Layer 6 of a small transformer language model trained on English Wikipedia (16 layers, counted from 0, width 64).
In attention head 1, each number of a token's query is one row of weights dot the token's vector x. The head spreads its attention over the tokens so far by the softmax of query dot key.

Query weights of the head. A number n stands for (n - 128) times 0.0027.
q0: 148, 59, 139, 102, 139, 123, 139, 108, 116, 97, 163, 155, 174, 85, 129, 142, 131, 180, 112, 176, 104, 148, 101, 103, 103, 113, 120, 47, 124, 140, 174, 125, 108, 75, 149, 103, 144, 121, 135, 86, 148, 113, 114, 153, 146, 134, 73, 125, 111, 119, 146, 126, 147, 146, 125, 157, 129, 104, 136, 117, 151, 137, 98, 110
q1: 143, 127, 109, 129, 148, 159, 41, 181, 114, 138, 139, 134, 56, 135, 161, 103, 136, 166, 122, 108, 119, 149, 170, 150, 162, 149, 158, 184, 139, 127, 100, 115, 143, 95, 128, 143, 129, 126, 99, 146, 89, 186, 104, 138, 94, 103, 111, 132, 105, 151, 93, 150, 120, 143, 161, 133, 135, 189, 123, 172, 121, 116, 165, 147
q2: 155, 108, 122, 100, 118, 111, 141, 114, 147, 127, 155, 158, 166, 156, 130, 127, 127, 137, 139, 101, 153, 116, 136, 149, 104, 107, 69, 89, 134, 138, 133, 119, 112, 144, 130, 121, 140, 107, 174, 119, 157, 55, 122, 156, 144, 110, 122, 125, 118, 146, 148, 171, 116, 130, 151, 123, 112, 119, 137, 99, 133, 117, 104, 120
q3: 94, 168, 154, 81, 110, 165, 181, 84, 148, 132, 127, 156, 115, 117, 113, 84, 112, 27, 56, 131, 146, 28, 121, 109, 66, 112, 145, 107, 61, 195, 133, 49, 160, 84, 14, 132, 152, 154, 176, 147, 111, 67, 127, 147, 163, 141, 194, 129, 139, 183, 132, 136, 161, 97, 115, 79, 118, 64, 147, 170, 169, 143, 185, 106
q4: 170, 108, 121, 140, 170, 121, 148, 101, 185, 128, 105, 132, 127, 145, 156, 157, 115, 163, 124, 129, 147, 118, 154, 160, 75, 137, 80, 112, 119, 114, 123, 114, 108, 134, 117, 118, 142, 152, 172, 125, 123, 97, 123, 162, 173, 93, 102, 123, 106, 128, 169, 178, 101, 162, 127, 128, 113, 169, 102, 91, 134, 95, 120, 113
q5: 132, 102, 144, 109, 164, 95, 160, 116, 126, 150, 127, 117, 140, 128, 134, 157, 142, 134, 132, 168, 117, 140, 96, 126, 98, 145, 114, 77, 185, 136, 138, 113, 143, 111, 130, 153, 167, 110, 148, 128, 144, 104, 183, 184, 134, 144, 132, 170, 91, 146, 148, 157, 153, 115, 103, 144, 133, 111, 109, 83, 126, 131, 137, 131
q6: 102, 126, 151, 133, 97, 108, 113, 155, 109, 126, 130, 134, 67, 185, 121, 117, 161, 117, 121, 126, 110, 105, 146, 129, 104, 177, 157, 153, 88, 144, 178, 143, 167, 174, 105, 140, 133, 98, 103, 159, 152, 177, 152, 162, 104, 117, 142, 95, 105, 173, 138, 165, 118, 108, 74, 119, 88, 146, 206, 167, 144, 131, 175, 196
q7: 153, 76, 188, 134, 187, 189, 120, 143, 55, 149, 128, 112, 91, 131, 140, 178, 92, 126, 107, 66, 92, 141, 23, 93, 131, 139, 149, 102, 183, 103, 99, 166, 132, 68, 155, 185, 107, 175, 152, 94, 109, 140, 146, 131, 146, 100, 125, 104, 115, 178, 132, 115, 125, 104, 128, 97, 143, 163, 110, 110, 170, 169, 171, 69
q8: 145, 172, 116, 107, 133, 142, 80, 153, 110, 166, 178, 53, 134, 98, 113, 137, 165, 166, 148, 160, 146, 188, 108, 168, 129, 125, 129, 145, 210, 131, 47, 128, 167, 84, 88, 105, 125, 141, 120, 92, 156, 96, 183, 129, 107, 110, 160, 125, 162, 110, 131, 54, 138, 102, 124, 122, 117, 119, 95, 110, 167, 169, 89, 124
q9: 110, 142, 105, 52, 155, 145, 111, 120, 141, 124, 81, 118, 95, 102, 142, 91, 55, 107, 100, 128, 114, 125, 184, 150, 150, 137, 202, 96, 164, 124, 150, 117, 97, 145, 127, 118, 176, 151, 160, 133, 109, 147, 131, 136, 70, 65, 122, 108, 68, 150, 150, 67, 149, 88, 164, 108, 145, 193, 126, 137, 150, 77, 172, 161
q10: 100, 144, 134, 129, 138, 175, 171, 158, 144, 128, 68, 146, 138, 127, 126, 129, 131, 148, 135, 128, 111, 127, 160, 97, 148, 117, 131, 132, 90, 171, 102, 118, 93, 137, 139, 103, 177, 142, 153, 104, 91, 112, 135, 114, 201, 129, 157, 156, 111, 131, 107, 159, 124, 117, 134, 120, 74, 108, 82, 141, 142, 192, 95, 182
q11: 139, 90, 131, 84, 108, 173, 118, 166, 99, 111, 172, 86, 84, 153, 75, 120, 134, 139, 125, 166, 94, 48, 166, 128, 91, 95, 148, 138, 164, 82, 138, 89, 149, 142, 134, 145, 101, 146, 158, 91, 188, 161, 153, 131, 128, 95, 100, 163, 167, 104, 100, 173, 127, 151, 126, 190, 127, 116, 84, 93, 80, 118, 103, 147
q12: 123, 188, 155, 99, 124, 157, 165, 182, 140, 136, 138, 127, 91, 179, 100, 103, 145, 125, 128, 117, 127, 115, 139, 120, 123, 150, 139, 107, 142, 147, 127, 133, 146, 80, 124, 93, 139, 114, 163, 147, 95, 72, 102, 94, 107, 83, 25, 182, 32, 112, 191, 118, 83, 127, 100, 80, 165, 89, 108, 114, 71, 128, 149, 113
q13: 140, 87, 141, 160, 183, 136, 109, 127, 103, 111, 116, 167, 165, 176, 177, 151, 157, 88, 37, 188, 119, 131, 107, 149, 134, 123, 53, 149, 130, 117, 147, 89, 123, 114, 85, 192, 162, 149, 159, 88, 135, 132, 85, 159, 80, 121, 95, 186, 128, 140, 111, 132, 166, 141, 179, 145, 174, 90, 146, 117, 107, 74, 101, 120
q14: 149, 130, 148, 151, 170, 129, 131, 98, 125, 103, 74, 108, 115, 145, 99, 123, 108, 210, 124, 85, 180, 92, 83, 91, 127, 139, 144, 145, 144, 116, 191, 105, 109, 110, 90, 150, 129, 128, 148, 113, 122, 103, 107, 153, 147, 157, 78, 138, 125, 144, 140, 121, 108, 194, 124, 102, 196, 194, 137, 218, 147, 138, 140, 152
q15: 124, 94, 136, 152, 188, 89, 184, 222, 102, 141, 73, 126, 96, 174, 134, 123, 162, 134, 88, 114, 128, 146, 64, 128, 133, 135, 109, 87, 123, 83, 156, 95, 83, 153, 126, 103, 83, 172, 145, 181, 145, 70, 136, 147, 145, 164, 76, 132, 194, 125, 131, 133, 65, 182, 76, 77, 184, 89, 128, 185, 130, 140, 150, 73
q16: 98, 131, 119, 124, 136, 178, 70, 179, 63, 157, 123, 114, 92, 100, 123, 135, 119, 114, 153, 133, 130, 155, 150, 114, 173, 97, 157, 184, 120, 119, 116, 168, 148, 119, 136, 146, 105, 142, 137, 84, 124, 158, 161, 107, 122, 138, 152, 174, 122, 148, 113, 113, 135, 110, 112, 129, 57, 115, 109, 155, 127, 111, 118, 187
q17: 118, 147, 140, 101, 142, 159, 120, 123, 106, 161, 96, 176, 172, 91, 162, 135, 154, 83, 89, 147, 149, 127, 95, 36, 160, 35, 66, 71, 147, 85, 117, 147, 121, 105, 131, 92, 165, 142, 59, 150, 109, 142, 117, 123, 147, 121, 64, 118, 143, 152, 110, 132, 106, 120, 163, 114, 149, 118, 169, 118, 125, 149, 118, 143
q18: 157, 122, 130, 181, 117, 115, 56, 167, 92, 143, 180, 96, 146, 147, 170, 174, 136, 135, 140, 105, 111, 174, 162, 131, 116, 158, 163, 135, 137, 131, 95, 129, 92, 146, 119, 141, 122, 169, 125, 88, 180, 165, 157, 133, 154, 109, 86, 144, 97, 146, 118, 112, 152, 163, 122, 152, 138, 115, 135, 75, 165, 105, 122, 132
q19: 219, 107, 156, 136, 93, 131, 122, 110, 165, 122, 143, 133, 152, 138, 161, 133, 109, 115, 116, 140, 158, 147, 111, 169, 156, 138, 92, 55, 108, 119, 128, 168, 124, 149, 134, 103, 151, 116, 171, 167, 178, 108, 124, 134, 160, 128, 103, 199, 121, 95, 137, 133, 100, 124, 152, 140, 195, 124, 95, 87, 126, 141, 69, 124
q20: 159, 147, 136, 150, 111, 93, 133, 68, 120, 157, 117, 89, 100, 152, 142, 126, 116, 126, 175, 131, 126, 135, 104, 110, 96, 105, 169, 65, 189, 97, 161, 129, 100, 112, 133, 117, 194, 129, 118, 88, 68, 99, 142, 116, 129, 159, 90, 159, 89, 114, 133, 140, 152, 121, 154, 126, 168, 166, 90, 128, 133, 158, 146, 116
q21: 82, 173, 130, 80, 128, 119, 110, 151, 112, 178, 187, 84, 136, 132, 95, 150, 140, 147, 149, 128, 107, 138, 165, 101, 161, 166, 108, 110, 118, 145, 143, 126, 126, 165, 103, 133, 128, 132, 111, 128, 114, 151, 144, 104, 102, 143, 79, 161, 103, 113, 177, 96, 99, 133, 176, 198, 151, 94, 105, 132, 151, 120, 117, 71
q22: 117, 144, 88, 132, 140, 153, 138, 127, 130, 152, 167, 81, 126, 66, 135, 146, 103, 146, 68, 136, 119, 139, 94, 139, 111, 140, 121, 140, 143, 95, 74, 129, 141, 107, 123, 177, 113, 148, 152, 51, 154, 106, 152, 205, 123, 113, 118, 82, 170, 130, 113, 102, 220, 94, 138, 73, 135, 87, 116, 146, 162, 149, 114, 173
q23: 176, 159, 128, 74, 162, 110, 114, 116, 138, 46, 113, 89, 105, 168, 152, 188, 121, 171, 126, 148, 148, 183, 146, 159, 57, 143, 106, 168, 152, 145, 138, 84, 173, 147, 153, 61, 132, 127, 169, 166, 121, 203, 181, 151, 106, 151, 175, 169, 138, 145, 132, 127, 95, 164, 129, 134, 62, 161, 169, 148, 149, 141, 129, 129
q24: 137, 138, 162, 102, 143, 145, 155, 145, 138, 188, 136, 93, 168, 143, 79, 155, 126, 154, 135, 155, 172, 120, 137, 147, 151, 91, 100, 68, 126, 177, 114, 127, 92, 173, 112, 122, 152, 103, 145, 113, 129, 62, 90, 117, 163, 99, 94, 165, 97, 141, 174, 112, 80, 144, 165, 170, 147, 136, 69, 89, 123, 119, 139, 56
q25: 126, 143, 70, 95, 126, 81, 134, 85, 130, 112, 152, 160, 122, 150, 247, 140, 106, 100, 113, 106, 139, 120, 138, 56, 147, 167, 142, 164, 96, 169, 97, 142, 59, 87, 97, 179, 158, 103, 102, 122, 90, 106, 94, 86, 151, 119, 94, 108, 135, 155, 131, 148, 110, 128, 149, 99, 109, 210, 202, 127, 214, 127, 111, 139
q26: 103, 173, 141, 133, 170, 154, 155, 48, 179, 65, 112, 147, 104, 217, 123, 132, 44, 115, 131, 128, 176, 124, 151, 103, 133, 107, 89, 222, 78, 195, 139, 137, 86, 111, 78, 131, 189, 77, 92, 150, 168, 158, 127, 187, 141, 133, 138, 65, 41, 158, 148, 164, 80, 148, 99, 122, 108, 136, 127, 127, 151, 86, 133, 148
q27: 155, 139, 107, 111, 147, 157, 82, 129, 107, 174, 74, 139, 131, 114, 88, 163, 87, 137, 127, 172, 75, 173, 155, 129, 140, 158, 96, 122, 142, 150, 113, 140, 108, 129, 108, 151, 176, 74, 127, 186, 196, 154, 147, 141, 85, 170, 173, 159, 136, 128, 166, 121, 143, 145, 137, 198, 165, 158, 92, 72, 166, 193, 126, 76
q28: 176, 81, 117, 81, 74, 155, 109, 99, 185, 144, 93, 61, 224, 165, 88, 153, 104, 148, 103, 98, 88, 152, 164, 124, 125, 98, 219, 94, 89, 168, 160, 85, 142, 155, 133, 96, 118, 136, 125, 112, 122, 94, 102, 113, 139, 118, 124, 161, 97, 107, 156, 111, 132, 106, 142, 148, 119, 86, 102, 104, 182, 151, 84, 137
q29: 174, 142, 107, 146, 142, 106, 128, 104, 109, 110, 145, 116, 78, 152, 226, 118, 149, 164, 137, 150, 187, 83, 146, 132, 150, 196, 84, 160, 138, 153, 130, 78, 123, 144, 93, 195, 139, 124, 136, 113, 22, 129, 141, 109, 146, 107, 129, 95, 106, 159, 114, 118, 139, 148, 53, 180, 185, 115, 152, 104, 118, 98, 140, 108
q30: 159, 108, 111, 99, 131, 117, 130, 99, 114, 173, 67, 150, 168, 91, 133, 90, 84, 135, 219, 139, 131, 97, 133, 97, 120, 51, 101, 138, 101, 140, 132, 103, 94, 182, 151, 112, 139, 111, 139, 137, 114, 95, 125, 158, 156, 157, 109, 147, 126, 137, 118, 123, 85, 77, 117, 133, 141, 146, 135, 152, 187, 115, 107, 101
q31: 177, 55, 117, 134, 137, 181, 128, 63, 157, 110, 119, 134, 124, 148, 132, 126, 173, 88, 172, 100, 196, 116, 124, 112, 104, 95, 157, 131, 170, 104, 84, 225, 75, 132, 121, 134, 78, 134, 114, 85, 207, 105, 102, 154, 209, 138, 107, 117, 161, 130, 138, 151, 141, 113, 116, 92, 105, 121, 133, 124, 172, 182, 131, 56

Each question shows a short text with each token's key, already scaled and adjusted for position as the last token sees it. A number n stands for (n - 128) times 0.037.

Then comes the last token's vector x. A number n stands for (n - 128) times 0.058.

0 "The": 125, 121, 133, 124, 116, 101, 153, 132, 122, 109, 111, 119, 129, 136, 158, 120, 121, 123, 134, 130, 136, 121, 125, 118, 58, 121, 144, 125, 125, 121, 145, 115
1 " following": 139, 125, 121, 124, 101, 109, 158, 121, 117, 106, 108, 135, 137, 128, 145, 132, 129, 128, 142, 115, 136, 133, 119, 112, 56, 126, 137, 133, 121, 116, 142, 122
2 " month": 131, 126, 107, 125, 101, 110, 144, 127, 120, 116, 119, 127, 135, 129, 148, 139, 145, 127, 138, 98, 133, 139, 113, 111, 53, 135, 143, 127, 124, 118, 129, 120
3 ",": 122, 133, 111, 126, 113, 107, 145, 130, 122, 115, 110, 115, 134, 127, 157, 117, 143, 128, 134, 106, 133, 128, 125, 110, 48, 119, 140, 129, 128, 123, 133, 121
4 " he": 118, 155, 109, 125, 103, 102, 156, 144, 120, 119, 110, 125, 125, 137, 148, 119, 138, 130, 133, 125, 133, 115, 121, 119, 68, 130, 141, 128, 125, 124, 129, 107
x: 123, 117, 123, 95, 116, 97, 117, 131, 130, 102, 109, 146, 164, 165, 113, 112, 134, 97, 142, 157, 90, 95, 102, 150, 114, 131, 100, 191, 127, 142, 135, 136, 130, 123, 105, 155, 119, 94, 122, 99, 78, 139, 119, 128, 110, 143, 122, 123, 133, 99, 108, 103, 110, 128, 96, 113, 146, 129, 156, 187, 152, 127, 114, 128
Which two tokens does the last token look at most, in order? 2 " month", 3 ","

0 " of": 135, 118, 134, 123, 112, 106, 146, 128, 117, 109, 102, 117, 133, 132, 156, 119, 118, 125, 141, 120, 134, 130, 117, 110, 43, 131, 131, 126, 122, 119, 138, 120
1 " ": 150, 125, 119, 124, 119, 116, 144, 128, 118, 141, 116, 117, 134, 128, 159, 118, 133, 113, 131, 100, 134, 151, 113, 121, 59, 125, 142, 127, 117, 119, 123, 112
2 "s": 139, 136, 105, 124, 108, 112, 140, 132, 113, 150, 107, 129, 117, 121, 153, 123, 160, 114, 130, 113, 136, 123, 137, 130, 80, 135, 143, 134, 117, 106, 117, 104
3 "low": 127, 144, 111, 124, 109, 117, 141, 120, 120, 130, 116, 132, 126, 124, 167, 118, 142, 120, 133, 105, 131, 139, 113, 118, 61, 131, 133, 114, 114, 111, 127, 122
4 " ": 108, 157, 118, 129, 118, 112, 146, 125, 119, 144, 117, 116, 138, 129, 159, 121, 127, 129, 126, 99, 133, 149, 115, 117, 56, 124, 143, 126, 119, 118, 127, 110
x: 157, 111, 131, 127, 126, 112, 128, 108, 118, 111, 104, 186, 119, 171, 132, 142, 119, 46, 149, 130, 99, 132, 113, 132, 127, 136, 93, 142, 114, 123, 144, 186, 148, 114, 124, 138, 115, 124, 99, 123, 130, 139, 117, 137, 116, 124, 112, 113, 113, 127, 120, 111, 155, 136, 123, 122, 137, 132, 104, 180, 100, 144, 138, 136
Which two tokens does the last token look at most, in order? 0 " of", 4 " "

0 "s": 133, 109, 126, 126, 125, 116, 145, 122, 119, 132, 103, 126, 117, 116, 165, 120, 122, 123, 132, 127, 132, 139, 122, 112, 54, 145, 138, 123, 116, 108, 129, 110
1 "and": 139, 122, 131, 127, 114, 115, 144, 127, 121, 132, 114, 120, 111, 125, 163, 112, 118, 116, 137, 131, 135, 145, 118, 114, 54, 139, 127, 115, 119, 119, 127, 116
2 " f": 140, 148, 100, 121, 101, 106, 146, 137, 125, 138, 135, 128, 130, 134, 159, 124, 155, 114, 132, 107, 133, 141, 118, 121, 83, 138, 141, 125, 126, 118, 118, 102
3 "la": 110, 141, 106, 126, 96, 117, 167, 137, 121, 135, 118, 128, 102, 127, 148, 123, 147, 124, 132, 94, 127, 150, 122, 131, 116, 131, 115, 110, 125, 95, 113, 103
4 "t": 116, 146, 115, 131, 111, 116, 151, 123, 124, 118, 130, 128, 117, 124, 168, 112, 128, 125, 130, 117, 131, 135, 120, 111, 84, 134, 130, 115, 107, 108, 136, 97
x: 139, 94, 126, 138, 146, 132, 115, 119, 98, 123, 118, 138, 101, 189, 133, 114, 106, 127, 130, 131, 86, 127, 147, 140, 110, 147, 168, 132, 154, 180, 126, 141, 134, 96, 147, 136, 134, 152, 81, 146, 135, 109, 89, 119, 85, 129, 144, 145, 133, 118, 148, 101, 115, 118, 131, 124, 114, 142, 123, 192, 111, 125, 147, 120
Which token does the last token look at most, and with what share of its attention? 2 " f", with about 90%

0 "\n": 129, 129, 127, 129, 115, 106, 142, 130, 112, 134, 121, 110, 128, 137, 134, 137, 124, 126, 133, 130, 136, 133, 114, 113, 46, 126, 138, 125, 128, 128, 140, 121
1 "(": 131, 129, 123, 128, 120, 106, 151, 125, 119, 130, 102, 127, 144, 132, 136, 114, 119, 124, 130, 132, 132, 138, 122, 112, 53, 126, 144, 129, 130, 126, 143, 136
2 "con": 139, 137, 103, 124, 97, 106, 148, 135, 115, 116, 126, 118, 123, 143, 138, 128, 160, 123, 135, 118, 134, 137, 129, 124, 78, 139, 130, 120, 132, 122, 120, 107
3 "cent": 124, 138, 115, 125, 105, 117, 140, 124, 123, 135, 118, 132, 116, 122, 151, 116, 144, 121, 135, 112, 133, 136, 120, 123, 81, 137, 134, 116, 113, 116, 115, 119
4 "r": 129, 134, 120, 127, 124, 117, 130, 126, 121, 136, 114, 127, 115, 115, 155, 119, 124, 126, 131, 125, 132, 136, 125, 114, 74, 145, 133, 119, 118, 109, 135, 106
x: 127, 119, 120, 162, 121, 101, 141, 136, 107, 108, 110, 114, 39, 152, 77, 128, 108, 124, 134, 139, 137, 130, 126, 97, 88, 139, 174, 157, 110, 133, 120, 128, 141, 123, 99, 123, 138, 145, 121, 136, 153, 122, 83, 86, 132, 137, 102, 134, 140, 148, 129, 119, 145, 106, 114, 106, 142, 129, 128, 190, 93, 143, 115, 142
Which token does the last token look at most? 3 "cent"

0 " against": 128, 115, 130, 122, 113, 110, 150, 127, 120, 105, 103, 122, 131, 134, 156, 116, 120, 124, 137, 123, 132, 134, 115, 114, 53, 133, 138, 127, 125, 120, 140, 120
1 " G": 142, 126, 119, 121, 116, 108, 151, 135, 118, 139, 110, 127, 106, 124, 158, 123, 128, 113, 131, 113, 134, 126, 135, 136, 90, 125, 140, 133, 118, 120, 121, 104
2 "lo": 139, 138, 107, 125, 101, 103, 159, 131, 113, 140, 133, 128, 107, 118, 154, 120, 146, 120, 132, 106, 132, 137, 119, 121, 88, 133, 121, 120, 129, 113, 153, 103
3 "u": 124, 146, 114, 127, 127, 115, 145, 129, 117, 131, 119, 122, 99, 113, 161, 118, 138, 121, 135, 105, 132, 125, 126, 118, 79, 133, 118, 120, 117, 115, 129, 110
4 "ce": 124, 143, 114, 126, 98, 119, 134, 126, 118, 133, 96, 134, 112, 129, 152, 124, 129, 124, 131, 113, 134, 117, 118, 120, 64, 143, 130, 127, 121, 118, 118, 94
x: 107, 135, 121, 180, 103, 136, 120, 107, 100, 137, 127, 131, 107, 163, 131, 114, 109, 135, 119, 153, 140, 131, 130, 150, 168, 109, 151, 129, 129, 128, 157, 133, 121, 94, 118, 151, 97, 154, 143, 136, 81, 181, 115, 107, 136, 130, 131, 129, 109, 102, 145, 87, 159, 123, 124, 100, 169, 117, 117, 196, 145, 142, 103, 138
Which token does the last token look at most? 4 "ce"

0 " de": 140, 123, 115, 122, 115, 99, 136, 139, 119, 130, 121, 118, 110, 126, 151, 131, 97, 121, 144, 113, 137, 131, 116, 127, 70, 134, 136, 131, 123, 121, 118, 89
1 "ter": 138, 114, 119, 120, 100, 136, 140, 121, 123, 128, 105, 144, 140, 141, 156, 121, 126, 122, 143, 111, 129, 144, 113, 125, 65, 132, 132, 126, 128, 126, 118, 107
2 "min": 128, 132, 122, 125, 105, 109, 162, 132, 121, 122, 114, 135, 105, 121, 153, 115, 140, 120, 133, 120, 130, 144, 119, 130, 79, 140, 143, 110, 118, 99, 116, 109
3 "es": 120, 137, 125, 123, 125, 116, 129, 121, 122, 127, 100, 128, 123, 126, 162, 119, 139, 125, 133, 117, 132, 138, 124, 111, 48, 136, 140, 124, 117, 108, 124, 115
4 ".": 119, 133, 115, 126, 121, 110, 133, 122, 124, 125, 114, 112, 143, 133, 151, 114, 127, 128, 128, 127, 134, 136, 122, 110, 33, 130, 145, 129, 125, 107, 142, 110
x: 124, 132, 99, 133, 105, 129, 134, 132, 138, 107, 119, 155, 115, 155, 131, 144, 109, 112, 153, 134, 86, 156, 153, 134, 131, 92, 128, 156, 98, 110, 155, 156, 147, 137, 104, 126, 124, 112, 115, 148, 172, 120, 105, 115, 122, 117, 100, 86, 115, 96, 127, 145, 109, 111, 106, 95, 154, 78, 105, 145, 150, 100, 101, 153
Which token does the last token look at most, and with what share of its attention? 4 ".", with about 90%

0 "ide": 124, 118, 132, 124, 126, 119, 127, 125, 122, 133, 108, 129, 126, 128, 158, 125, 119, 125, 134, 125, 131, 131, 117, 111, 69, 135, 135, 119, 119, 119, 133, 117
1 " into": 140, 126, 124, 124, 109, 110, 142, 127, 120, 114, 110, 120, 131, 135, 154, 117, 127, 124, 137, 122, 134, 129, 120, 116, 62, 125, 132, 125, 123, 119, 135, 121
2 " the": 134, 133, 119, 125, 108, 107, 150, 134, 123, 117, 113, 119, 132, 132, 150, 119, 129, 126, 135, 120, 135, 118, 125, 119, 66, 120, 142, 128, 127, 120, 142, 117
3 " club": 128, 131, 119, 124, 113, 114, 153, 128, 121, 117, 122, 115, 118, 133, 151, 120, 132, 123, 132, 121, 132, 125, 122, 113, 65, 137, 136, 122, 127, 117, 135, 114
4 "’": 128, 137, 122, 126, 116, 112, 143, 137, 126, 130, 113, 132, 130, 130, 150, 120, 134, 130, 137, 119, 130, 125, 127, 114, 71, 138, 140, 124, 124, 112, 137, 124
x: 116, 145, 146, 120, 106, 101, 109, 127, 123, 84, 133, 147, 114, 129, 104, 122, 79, 141, 138, 147, 124, 108, 110, 131, 126, 131, 123, 182, 119, 138, 130, 98, 173, 130, 96, 124, 95, 81, 107, 144, 98, 116, 102, 117, 134, 158, 108, 94, 130, 102, 142, 131, 121, 100, 109, 139, 166, 105, 145, 169, 110, 104, 126, 139
Which token does the last token look at most? 2 " the"

0 " was": 131, 124, 123, 126, 113, 111, 144, 126, 117, 117, 102, 117, 133, 133, 146, 125, 123, 126, 137, 129, 134, 128, 120, 116, 74, 130, 133, 129, 134, 123, 138, 125
1 " that": 134, 126, 130, 126, 115, 110, 151, 133, 123, 116, 114, 126, 134, 127, 140, 124, 128, 123, 134, 118, 134, 126, 121, 117, 69, 122, 141, 129, 121, 124, 136, 122
2 " 12": 130, 123, 116, 125, 120, 110, 132, 122, 117, 134, 116, 127, 134, 124, 146, 128, 132, 125, 134, 109, 134, 128, 120, 119, 70, 123, 134, 127, 127, 118, 137, 125
3 " (": 130, 140, 116, 127, 124, 116, 147, 128, 123, 131, 105, 128, 140, 133, 149, 114, 137, 123, 129, 122, 128, 126, 123, 115, 75, 126, 138, 128, 127, 119, 135, 124
4 "26": 122, 130, 110, 127, 111, 113, 128, 125, 115, 139, 117, 125, 131, 127, 142, 128, 127, 123, 126, 117, 134, 124, 121, 114, 70, 126, 133, 128, 130, 119, 136, 122
x: 85, 123, 118, 164, 137, 117, 125, 121, 103, 102, 137, 136, 104, 166, 119, 121, 168, 84, 124, 107, 162, 119, 115, 116, 149, 129, 154, 122, 97, 141, 146, 165, 145, 118, 121, 130, 143, 136, 98, 150, 120, 157, 122, 120, 130, 123, 115, 121, 141, 138, 130, 104, 123, 131, 100, 96, 132, 46, 148, 160, 152, 134, 155, 141
Which token does the last token look at most? 1 " that"

0 " became": 130, 126, 128, 125, 113, 115, 141, 123, 117, 118, 99, 122, 140, 134, 148, 129, 121, 127, 138, 126, 133, 132, 117, 114, 69, 129, 133, 130, 129, 125, 142, 128
1 " st": 145, 124, 123, 123, 117, 115, 149, 130, 119, 153, 121, 123, 124, 131, 148, 122, 125, 118, 134, 118, 133, 142, 119, 131, 83, 126, 138, 122, 124, 122, 122, 110
2 "and": 141, 137, 116, 126, 105, 112, 144, 129, 120, 136, 119, 130, 118, 136, 149, 115, 137, 118, 138, 125, 133, 137, 127, 118, 80, 131, 127, 120, 122, 119, 127, 126
3 "ard": 126, 139, 125, 126, 121, 121, 140, 123, 124, 120, 107, 121, 121, 125, 155, 119, 130, 124, 133, 124, 129, 140, 124, 116, 81, 137, 130, 119, 117, 112, 126, 115
4 " re": 113, 146, 110, 124, 109, 112, 142, 127, 118, 139, 140, 121, 121, 133, 140, 118, 128, 129, 125, 112, 135, 126, 120, 130, 78, 137, 130, 128, 134, 124, 122, 107
x: 122, 145, 135, 150, 162, 117, 136, 122, 103, 116, 91, 173, 117, 172, 138, 116, 120, 131, 156, 144, 117, 142, 119, 113, 168, 115, 75, 167, 119, 133, 171, 139, 119, 139, 102, 108, 104, 132, 97, 101, 116, 134, 137, 126, 139, 148, 94, 111, 92, 128, 112, 128, 146, 117, 109, 108, 140, 136, 131, 191, 125, 111, 106, 136
Which token does the last token look at most? 0 " became"

0 "s": 133, 109, 126, 126, 125, 117, 145, 122, 119, 132, 103, 126, 117, 116, 165, 120, 122, 123, 132, 127, 132, 139, 122, 112, 54, 145, 138, 123, 116, 108, 129, 110
1 "ity": 128, 118, 124, 126, 122, 111, 133, 123, 121, 131, 104, 130, 127, 127, 162, 121, 120, 120, 135, 134, 136, 135, 113, 113, 49, 139, 142, 122, 116, 113, 122, 118
2 " near": 134, 127, 114, 125, 106, 104, 159, 129, 120, 114, 126, 125, 127, 129, 158, 118, 135, 117, 137, 113, 132, 127, 118, 114, 54, 136, 130, 120, 119, 113, 151, 105
3 " the": 131, 139, 113, 124, 103, 102, 158, 135, 122, 115, 110, 118, 131, 131, 158, 118, 136, 126, 134, 117, 136, 116, 124, 116, 50, 120, 145, 128, 127, 115, 144, 112
4 " ": 109, 156, 120, 129, 114, 111, 152, 127, 119, 136, 121, 116, 131, 127, 161, 119, 127, 128, 128, 95, 132, 144, 115, 119, 60, 122, 144, 128, 117, 117, 124, 109
x: 154, 99, 129, 122, 126, 109, 120, 108, 119, 108, 99, 185, 121, 167, 130, 146, 129, 68, 149, 128, 95, 120, 113, 129, 118, 136, 94, 139, 114, 134, 144, 177, 154, 115, 130, 153, 111, 129, 97, 126, 120, 137, 130, 135, 104, 119, 116, 106, 113, 122, 113, 104, 160, 138, 123, 120, 131, 129, 103, 182, 88, 127, 151, 147
Which token does the last token look at most, and with what share of its attention? 3 " the", with about 70%

0 "ide": 125, 119, 132, 125, 126, 120, 127, 125, 123, 133, 111, 129, 127, 128, 153, 126, 120, 125, 133, 125, 131, 131, 119, 114, 79, 134, 134, 121, 120, 121, 132, 119
1 "a": 131, 124, 128, 127, 128, 113, 136, 127, 124, 121, 119, 122, 113, 124, 153, 124, 127, 124, 133, 130, 131, 135, 120, 114, 80, 132, 128, 119, 123, 116, 129, 115
2 " into": 134, 131, 120, 125, 112, 113, 140, 127, 122, 116, 112, 121, 130, 133, 150, 119, 137, 124, 134, 122, 132, 128, 122, 117, 72, 126, 131, 126, 124, 120, 135, 122
3 " a": 125, 132, 118, 125, 108, 111, 135, 133, 120, 116, 111, 123, 134, 136, 145, 122, 136, 128, 131, 115, 133, 116, 125, 116, 77, 126, 135, 129, 126, 122, 139, 115
4 " system": 116, 138, 113, 124, 109, 113, 149, 133, 125, 127, 117, 124, 121, 139, 146, 118, 131, 127, 129, 120, 131, 130, 125, 122, 83, 136, 138, 121, 126, 117, 123, 123
x: 93, 138, 121, 137, 125, 102, 112, 101, 110, 126, 103, 176, 111, 139, 141, 140, 137, 108, 127, 123, 86, 119, 115, 104, 148, 125, 109, 183, 132, 146, 144, 113, 119, 102, 89, 156, 95, 125, 115, 132, 102, 148, 96, 133, 132, 162, 116, 114, 115, 137, 142, 133, 126, 123, 113, 141, 129, 127, 183, 157, 106, 93, 85, 142
Which two tokens does the last token look at most, in order? 4 " system", 3 " a"